Layer 5 of a small transformer language model trained on English Wikipedia (14 layers, counted from 0, width 96).
A neuron's activation on a vector x is GELU(weights . x + bias), where the dot is the dot product.

Input weights of the MLP neurons that the questions are about. A number n stands for (n - 500) times 0.0017.
n9 (bias -0.044): 536 553 514 270 665 434 308 732 407 428 766 420 617 569 605 814 637 514 358 342 505 811 827 609 306 608 486 415 596 351 540 317 222 30 372 650 206 424 415 483 440 462 500 534 472 542 346 690 911 467 428 375 510 389 606 536 432 490 578 676 546 675 255 628 538 754 580 500 417 264 538 416 291 148 268 695 403 650 524 552 658 99 524 262 692 500 619 444 428 447 359 599 440 607 364 673
n41 (bias -0.182): 372 246 446 504 745 596 664 213 461 656 649 589 538 593 678 400 421 408 241 345 581 578 387 515 479 469 470 413 495 205 226 307 268 558 268 527 485 662 707 532 275 540 451 473 651 659 409 460 359 122 607 449 458 486 748 269 428 700 577 575 81 469 444 438 766 504 478 295 423 548 240 612 699 590 509 581 626 523 408 584 469 704 754 581 438 572 204 698 558 625 518 312 675 496 600 540
n48 (bias -0.083): 454 665 455 553 220 348 609 351 417 255 387 640 395 771 737 328 560 585 487 325 240 309 865 547 520 597 316 483 347 413 734 402 428 603 572 491 344 657 381 719 545 349 590 661 517 537 600 449 756 827 647 334 293 341 514 477 439 776 587 521 527 661 635 385 646 622 365 599 430 424 538 415 160 546 406 241 400 548 627 590 702 389 588 491 474 487 657 446 465 526 263 352 496 336 627 431
n92 (bias -0.206): 584 619 844 347 739 515 620 449 667 500 490 417 427 646 368 242 261 461 412 286 609 622 302 806 598 646 337 238 500 495 557 485 252 629 315 430 131 554 461 536 528 668 436 620 423 900 644 578 689 124 440 696 278 354 495 511 440 302 495 190 783 534 577 357 608 495 664 545 519 276 226 532 168 252 524 468 520 820 451 406 624 446 318 284 455 696 382 490 317 302 545 553 538 298 786 341
n118 (bias -0.073): 304 424 611 462 677 448 586 472 752 651 483 496 610 527 733 421 435 588 520 550 523 597 540 487 592 612 603 504 373 356 538 428 436 439 601 702 496 371 561 535 570 570 411 355 761 622 111 553 587 472 488 551 432 724 483 350 591 300 285 358 643 456 731 255 402 504 604 590 273 218 500 580 426 417 504 583 603 632 468 240 594 846 525 442 602 575 653 504 373 602 267 857 575 504 765 590
n169 (bias -0.102): 256 556 671 245 638 376 470 349 545 425 177 402 712 126 402 576 629 376 399 385 361 635 350 769 284 578 418 477 712 519 309 548 688 285 343 618 797 671 384 246 375 378 398 509 554 586 482 472 658 611 759 427 510 682 313 480 693 327 604 375 960 463 290 500 333 434 692 505 384 297 65 424 351 446 509 515 334 661 551 388 570 505 395 472 645 609 597 428 430 627 624 775 320 646 528 570
n172 (bias 0.009): 263 624 563 334 578 661 721 775 528 550 425 513 459 440 361 642 463 537 459 587 476 413 484 609 638 529 386 512 621 673 675 522 364 760 430 631 560 877 379 246 624 681 675 704 545 504 565 583 549 376 741 351 254 337 429 518 682 534 517 504 345 492 667 469 659 385 811 563 612 355 504 619 558 488 608 527 623 164 475 379 504 705 226 594 555 487 308 764 298 542 534 669 266 545 396 369
n175 (bias 0.093): 665 524 753 434 583 400 421 536 487 809 463 680 505 471 529 432 618 665 578 525 682 363 483 438 355 743 212 344 358 718 343 614 274 443 417 616 287 291 614 553 724 606 645 719 568 406 740 535 753 578 544 320 463 519 621 404 393 350 334 434 463 835 680 486 535 333 496 629 289 352 561 254 345 675 369 794 737 572 530 293 469 443 311 684 504 630 257 406 363 797 563 504 602 457 474 420
n182 (bias 0.038): 495 420 646 596 462 243 699 662 406 515 576 343 530 94 560 460 744 500 619 377 500 875 495 500 527 281 467 443 489 631 627 355 510 403 194 524 224 596 409 184 523 350 442 270 378 943 721 677 341 577 656 308 535 439 730 269 656 355 613 683 418 634 571 816 370 610 495 422 820 567 558 341 335 364 486 775 696 318 562 563 306 486 624 525 364 436 686 434 500 558 751 548 672 694 214 777
n210 (bias -0.087): 370 43 649 423 206 620 424 422 539 658 263 913 356 746 427 486 656 558 397 658 604 547 752 333 513 544 518 389 410 759 443 617 544 482 313 391 604 375 285 407 582 532 329 486 478 565 478 912 466 598 573 415 349 700 567 471 464 314 606 334 428 598 604 640 495 432 549 500 379 643 469 544 712 552 451 937 330 358 406 622 387 712 375 578 713 647 340 601 650 618 320 678 404 429 281 714
n248 (bias -0.077): 481 594 570 510 567 511 620 504 510 635 671 612 103 612 385 566 560 612 342 443 415 515 576 674 480 315 403 441 429 418 340 401 413 493 616 561 430 588 542 694 408 365 511 370 259 624 614 387 621 672 353 481 377 582 564 338 575 546 543 447 523 605 239 599 234 682 413 475 405 226 489 492 230 558 489 569 349 587 665 330 471 319 445 493 439 326 385 455 393 350 554 357 407 500 429 389
n261 (bias -0.151): 420 654 474 658 509 537 776 301 568 243 461 122 747 442 362 490 639 560 435 165 737 408 463 174 337 505 659 376 567 458 691 510 367 420 657 325 166 311 648 477 500 364 621 647 400 428 350 366 624 454 660 642 510 623 421 353 491 537 500 347 832 551 432 320 295 540 555 617 692 606 356 623 430 66 287 420 410 448 505 449 317 435 643 595 458 843 685 495 350 171 638 243 401 609 528 599
n269 (bias -0.133): 366 420 348 698 508 616 645 673 433 472 593 543 301 593 619 322 488 408 356 393 430 312 397 288 569 612 260 389 572 276 385 784 416 618 460 512 371 520 544 289 364 354 597 459 606 578 441 255 496 348 635 364 754 611 671 346 651 143 516 375 560 336 500 465 480 381 583 622 360 712 665 642 349 496 725 365 611 422 536 496 374 581 363 418 723 459 437 441 683 590 566 584 683 551 160 667
n276 (bias -0.201): 358 466 861 457 616 308 608 199 876 705 452 441 142 549 583 526 429 742 581 466 137 326 310 266 297 586 286 505 108 485 725 495 92 536 823 474 382 637 373 723 667 469 592 417 758 525 510 358 560 439 433 537 832 441 392 772 355 351 318 475 636 540 736 155 699 640 595 613 373 571 322 645 445 510 678 407 599 464 470 449 608 546 500 750 577 276 819 277 408 495 505 560 268 760 730 479
n282 (bias -0.024): 389 713 560 563 588 284 351 281 298 429 527 375 696 333 521 462 386 350 629 437 482 623 820 682 493 537 518 573 339 537 566 465 489 388 496 579 398 820 474 450 329 556 422 383 309 461 402 618 705 404 447 434 403 280 567 214 391 459 458 467 567 551 508 536 767 532 566 474 507 724 241 439 655 464 482 580 296 477 419 589 455 767 660 439 470 508 550 525 537 242 546 438 511 602 557 594
n307 (bias -0.152): 515 511 813 387 381 457 342 606 505 432 601 348 405 698 775 722 710 538 529 577 458 366 528 925 609 761 458 429 168 442 369 555 628 519 452 563 553 452 500 307 352 461 500 661 178 519 664 65 311 486 549 238 591 409 556 824 446 486 613 303 699 505 384 619 423 573 481 703 666 457 400 468 814 645 753 557 651 881 367 486 389 481 76 765 771 377 324 369 587 515 377 562 644 613 432 558
n309 (bias -0.155): 591 416 402 571 247 491 490 407 642 481 306 445 221 568 581 573 979 542 270 361 432 809 611 448 424 892 454 276 526 510 406 309 556 362 303 591 484 678 335 603 400 562 585 625 702 614 583 321 243 894 577 535 704 555 445 479 596 562 298 850 425 247 435 734 722 334 449 591 650 664 448 713 632 537 458 668 428 558 285 453 676 457 490 577 652 548 688 128 510 557 742 458 509 704 427 529
n325 (bias -0.015): 674 290 667 608 297 349 566 533 630 500 515 515 506 139 564 466 604 500 306 482 766 693 383 464 396 288 570 462 495 341 565 515 674 217 613 543 269 718 286 714 596 514 557 476 509 532 300 486 480 656 741 505 475 238 197 682 379 754 694 657 388 524 770 669 438 627 280 462 523 486 296 369 510 500 220 891 490 655 509 824 505 543 691 403 510 807 475 384 635 755 456 458 399 757 896 231

Each question shows a token from some text and the vector x that enters the MLP there. A number n stands for (n - 500) times 0.0087.

"==": 264 672 551 585 653 720 415 182 470 556 761 719 214 364 522 663 562 470 379 485 727 550 442 485 588 583 463 506 722 690 414 463 644 607 681 509 331 469 392 292 266 653 476 534 555 427 703 545 152 533 508 715 518 628 761 392 489 437 512 505 664 532 596 416 453 512 671 344 616 496 599 211 619 649 317 253 342 338 586 504 526 289 631 307 655 558 526 533 427 519 346 386 496 520 809 617
Which of these neurons fires most? n41

"ner": 307 663 463 454 621 675 406 199 439 509 764 736 192 535 465 639 489 537 520 566 682 443 570 628 573 504 431 427 698 531 443 628 599 581 670 504 219 384 576 253 439 595 386 535 621 343 641 560 275 549 492 739 599 518 627 441 538 431 483 375 719 656 620 413 367 511 702 330 605 384 513 182 691 655 378 234 444 353 550 549 376 446 640 324 419 487 480 467 521 649 380 455 653 468 864 504
Which three neurons fire most, strongest first? n92, n175, n248

" of": 334 719 385 487 650 770 340 178 436 486 752 700 242 385 502 712 428 586 511 552 629 542 519 529 576 590 354 531 767 630 438 591 679 619 650 556 248 411 482 166 380 570 555 629 570 447 464 594 246 535 509 577 532 635 592 436 457 562 542 459 630 577 679 539 455 473 717 315 549 514 488 192 613 622 386 250 410 293 462 490 471 368 552 310 540 504 547 537 429 622 430 359 447 662 818 495
The most active neuron and its activation: n172, at about 1.6

"il": 308 658 603 465 516 674 318 234 446 530 817 675 192 484 526 719 376 672 444 518 633 463 615 539 580 444 342 361 758 581 409 495 674 548 751 527 384 497 483 302 352 633 529 510 628 347 573 630 264 609 549 667 574 449 534 403 466 512 418 463 593 565 607 506 397 559 629 349 556 301 743 215 628 708 351 250 442 319 597 535 504 402 680 230 645 498 612 400 465 528 202 457 669 458 877 618
Which of these neurons fires most? n48

"k": 368 698 377 439 583 676 340 242 451 429 791 763 146 370 465 662 537 631 559 553 660 418 600 531 536 557 355 432 713 712 447 626 674 517 651 491 322 512 567 278 406 622 518 496 450 367 607 635 218 508 531 865 518 462 664 407 468 502 504 553 653 683 482 556 339 510 626 412 642 368 702 190 686 602 358 268 381 202 492 515 540 470 500 264 502 428 440 499 508 596 370 469 603 553 763 565
Which two neurons fire most, strongest first? n248, n172

"ure": 329 671 486 535 458 561 334 280 463 435 869 704 177 600 478 702 582 572 459 592 677 582 547 488 582 466 378 422 710 609 344 523 647 649 736 497 287 411 485 265 296 592 543 641 607 375 614 526 175 562 520 683 571 644 506 446 433 583 462 488 677 585 613 488 481 656 604 394 511 346 627 220 639 628 382 171 382 366 634 393 502 326 610 345 585 444 555 387 448 595 277 419 623 533 845 686
Which of these neurons fires most? n248

"n": 353 709 467 307 573 691 376 241 510 515 742 700 180 425 523 718 476 630 508 475 647 247 535 686 623 517 397 391 650 694 416 613 703 618 693 467 312 510 556 254 471 609 540 420 583 355 587 581 206 578 494 617 665 533 625 490 435 477 502 465 679 585 588 483 371 536 618 341 582 412 621 167 637 634 445 274 374 351 464 531 500 405 525 227 413 484 566 430 510 679 339 369 634 507 851 624
Which of these neurons fires most? n307

"ative": 313 642 485 587 503 531 416 167 449 358 746 773 185 518 534 700 557 496 596 600 699 543 429 549 548 519 409 459 676 693 536 571 719 578 715 427 257 445 607 246 331 507 395 636 609 423 568 582 205 582 503 636 569 648 663 531 445 537 517 533 603 614 508 414 429 532 561 256 673 462 540 176 686 643 359 281 473 361 537 461 443 290 563 279 538 437 525 444 438 660 419 466 647 549 835 635
Which of these neurons fires most? n307

"our": 335 652 339 513 556 627 362 214 465 462 773 719 244 545 409 765 571 664 447 545 735 471 458 519 555 457 371 416 682 616 508 602 583 656 859 441 316 409 518 217 343 578 558 514 715 367 570 553 207 633 436 643 592 591 628 420 545 534 393 324 678 589 696 465 432 503 618 383 568 389 548 179 594 633 352 210 431 423 634 503 425 341 580 331 550 506 497 441 572 621 299 441 638 469 910 647
Which of these neurons fires most? n261

" women": 383 658 405 596 512 654 289 207 496 430 726 780 202 307 383 649 514 627 396 556 653 706 537 555 552 533 387 498 669 611 415 622 702 435 776 508 286 519 657 215 365 526 563 553 621 581 544 617 194 658 377 692 567 536 647 412 464 505 465 496 528 584 660 478 353 562 721 323 452 499 598 122 637 603 410 195 343 312 559 476 446 494 628 297 499 578 522 546 521 560 419 414 540 509 774 681
Which three neurons fire most, strongest first? n282, n248, n182

"\n": 290 691 474 472 612 827 403 174 519 569 719 691 217 305 595 731 583 586 416 434 786 595 508 535 570 627 408 476 725 668 466 483 640 550 663 503 360 470 531 177 389 663 524 450 565 487 557 575 239 561 507 728 441 563 647 438 509 458 537 523 604 602 563 392 425 454 602 375 611 502 605 264 603 609 381 199 489 308 474 459 524 406 571 224 580 468 374 568 399 543 274 380 627 610 894 503
Which of these neurons fires most? n41

" &": 354 683 501 477 581 679 326 237 483 444 700 707 199 394 549 731 366 465 516 644 668 662 559 584 541 425 462 442 734 675 420 581 716 609 753 512 263 471 394 197 425 615 528 627 680 423 616 636 281 675 582 604 492 680 494 431 539 482 544 546 663 585 580 469 439 547 622 342 549 433 574 124 632 549 242 191 424 337 565 476 411 311 563 308 458 427 519 460 508 629 307 440 510 599 835 537
Which three neurons fire most, strongest first? n169, n325, n248

"w": 351 655 453 465 645 822 356 233 481 491 873 703 165 379 398 737 506 556 468 581 660 569 618 546 612 487 383 476 685 581 436 614 663 481 674 492 304 493 421 277 428 486 548 594 444 282 499 727 215 538 460 713 473 514 610 424 448 491 562 579 630 594 525 486 413 546 573 467 601 308 575 221 699 584 341 317 381 345 513 621 507 406 603 219 517 419 562 511 398 627 217 409 682 653 801 656
Which three neurons fire most, strongest first? n9, n248, n325

" was": 275 687 496 566 581 666 397 188 429 428 770 699 201 322 580 703 555 504 488 397 739 557 394 599 536 565 424 539 687 653 469 576 604 576 577 481 315 480 477 196 230 487 481 671 618 517 546 692 186 566 458 667 586 602 690 431 547 352 574 471 644 659 593 515 497 521 682 362 617 430 644 291 646 613 331 246 374 348 555 548 493 480 588 299 606 439 490 484 441 538 245 322 610 521 823 577
Which of these neurons fires most? n41

"o": 388 724 455 517 572 647 385 210 495 404 817 714 209 477 499 672 385 619 527 575 627 529 544 606 538 516 404 437 716 763 375 580 718 733 681 571 277 470 447 265 394 546 517 400 595 365 498 624 245 613 452 635 486 592 565 426 530 530 493 587 589 580 559 451 365 668 592 282 471 335 582 240 710 612 379 191 409 493 527 432 448 333 517 355 466 385 641 452 525 671 330 342 560 489 836 670
Which of these neurons fires most? n248

"7": 383 708 483 433 505 644 316 249 490 437 792 751 196 318 454 676 629 593 462 555 675 405 497 579 553 413 362 536 704 714 370 617 598 682 626 407 351 417 538 234 366 586 452 635 615 388 635 688 211 625 402 747 592 469 638 424 443 377 475 656 606 690 671 430 495 503 672 350 536 412 692 247 613 593 324 304 426 205 514 556 558 365 538 293 598 445 418 450 449 682 385 526 487 591 769 707
Which two neurons fire most, strongest first? n175, n210

"st": 380 654 344 485 615 765 350 171 514 448 825 676 168 436 476 735 488 548 432 425 612 422 522 563 507 478 359 465 644 510 434 648 632 635 588 419 321 464 527 211 494 631 585 617 619 243 512 689 247 593 467 819 642 510 650 472 483 402 553 540 623 529 569 433 398 535 610 457 675 476 634 208 685 718 441 356 387 283 551 499 478 401 543 227 478 491 483 506 306 717 349 579 680 473 823 474
The most active neuron and its activation: n269, at about 0.15

" and": 351 680 572 396 559 635 391 236 482 466 699 740 188 417 576 700 375 508 532 547 727 647 507 524 584 472 430 462 687 671 532 557 771 611 741 458 267 465 425 158 331 524 591 646 581 422 529 632 200 595 567 626 451 665 485 448 493 435 562 509 630 598 558 502 456 584 681 325 625 462 577 183 667 605 350 235 381 335 624 558 456 365 538 255 573 439 497 552 489 613 315 429 491 588 835 394
Which of these neurons fires most? n325

" previous": 408 695 425 724 613 630 359 205 439 434 773 735 202 433 390 633 542 491 451 451 673 580 429 578 562 523 324 445 737 696 496 562 551 573 808 443 267 409 458 213 241 564 512 575 611 510 483 580 181 638 429 568 542 685 669 438 618 431 526 503 590 561 530 431 518 519 644 415 625 417 674 193 643 688 428 243 438 291 533 480 473 410 580 319 555 504 456 535 452 675 354 509 613 550 852 483
Which two neurons fire most, strongest first? n269, n248

"di": 292 692 575 517 486 675 436 201 498 435 796 666 184 488 390 753 274 612 540 493 668 547 516 614 547 519 421 457 736 491 405 584 743 618 705 564 245 418 513 311 395 653 512 443 591 336 545 641 281 667 428 605 549 618 602 520 463 451 433 500 585 574 604 434 365 614 675 349 620 311 604 246 676 613 521 228 421 444 407 432 483 403 542 252 409 420 664 443 592 679 277 397 552 466 876 652
Which two neurons fire most, strongest first? n118, n248

"ne": 344 697 388 424 529 501 351 164 513 552 771 660 215 451 539 731 561 581 493 497 674 487 607 584 596 544 397 384 644 592 328 597 702 636 575 473 330 386 455 161 293 584 423 548 679 432 567 577 247 589 540 595 526 593 555 395 592 512 452 490 637 632 548 455 349 639 568 393 535 377 482 131 699 648 383 239 483 430 480 521 471 373 596 289 484 453 554 465 536 721 421 481 672 549 914 695
Which of these neurons fires most? n169

"m": 399 752 403 564 520 617 399 250 439 434 853 687 218 339 562 714 542 545 530 502 591 411 485 663 552 632 378 503 664 655 374 658 642 504 667 458 214 460 480 265 386 579 495 497 522 422 600 652 232 601 420 762 616 616 599 457 391 495 589 474 605 626 557 452 326 538 627 383 710 333 622 200 716 488 355 274 315 310 415 582 423 397 538 322 571 534 538 504 510 673 387 374 601 564 796 621
Which of these neurons fires most? n261

"y": 339 727 446 416 453 617 299 185 437 542 779 748 220 396 567 626 557 613 562 551 664 511 515 568 527 493 422 472 680 707 437 583 690 582 586 480 258 427 520 166 453 462 519 573 564 389 586 546 275 655 502 776 545 611 704 331 485 513 574 463 621 596 496 489 385 551 601 391 584 422 693 199 723 573 278 321 373 360 532 510 511 331 564 305 514 511 512 473 524 651 291 406 662 566 825 579
Which three neurons fire most, strongest first? n175, n248, n210

" |": 353 682 535 396 595 742 439 209 499 420 755 654 207 437 585 686 490 570 490 363 730 581 555 545 598 605 426 507 711 643 467 581 653 664 720 530 249 425 396 235 325 533 508 546 570 415 678 637 214 514 500 723 528 523 597 436 528 461 569 502 690 590 676 416 511 509 664 348 606 543 608 172 669 595 252 219 448 315 500 481 428 435 556 235 545 498 491 458 491 569 304 369 406 507 822 676
Which three neurons fire most, strongest first? n261, n92, n282

"ition": 317 631 423 582 609 617 380 270 456 430 799 729 158 470 454 689 509 458 506 515 691 551 413 601 468 575 341 460 673 552 481 656 695 503 628 472 254 379 520 256 372 555 459 687 571 359 648 516 184 598 441 862 564 717 599 407 505 513 515 452 666 629 580 378 445 584 576 333 590 395 603 297 704 576 418 225 370 329 562 379 457 395 652 284 529 485 570 502 579 667 364 422 663 600 817 591
Which of these neurons fires most? n261

"s": 410 671 491 463 470 587 408 255 492 485 836 701 161 446 530 705 571 580 452 500 630 469 604 578 633 448 325 470 705 679 358 574 662 667 696 488 254 376 471 314 314 587 502 580 542 385 611 635 251 518 429 752 693 642 547 392 458 450 524 500 622 571 650 499 412 628 561 377 532 456 540 124 690 683 382 201 367 357 512 491 498 388 500 356 578 514 578 420 474 642 250 312 670 441 826 708
Which of these neurons fires most? n248

"as": 363 700 396 486 498 717 349 265 470 504 764 717 225 384 527 716 545 630 460 374 591 471 501 609 580 476 312 349 705 633 451 617 728 593 722 492 289 463 600 179 333 640 519 519 589 425 504 662 200 535 524 722 518 551 669 418 488 477 466 579 595 657 608 468 434 599 617 253 615 401 592 287 693 619 415 247 332 384 431 550 466 407 508 291 581 560 560 473 602 612 361 270 656 537 732 606
The most active neuron and its activation: n41, at about 0.61

"p": 395 709 438 388 595 663 417 180 507 487 784 738 196 438 449 737 454 607 579 401 667 399 573 554 493 553 346 533 662 653 371 631 635 546 708 529 300 481 521 293 364 660 614 442 574 321 651 669 250 598 506 711 641 594 613 487 458 461 478 480 629 626 607 447 287 482 537 376 686 412 591 184 658 622 409 234 249 377 494 546 469 356 495 265 530 406 609 464 366 593 394 522 658 471 883 560
The most active neuron and its activation: n248, at about 1.6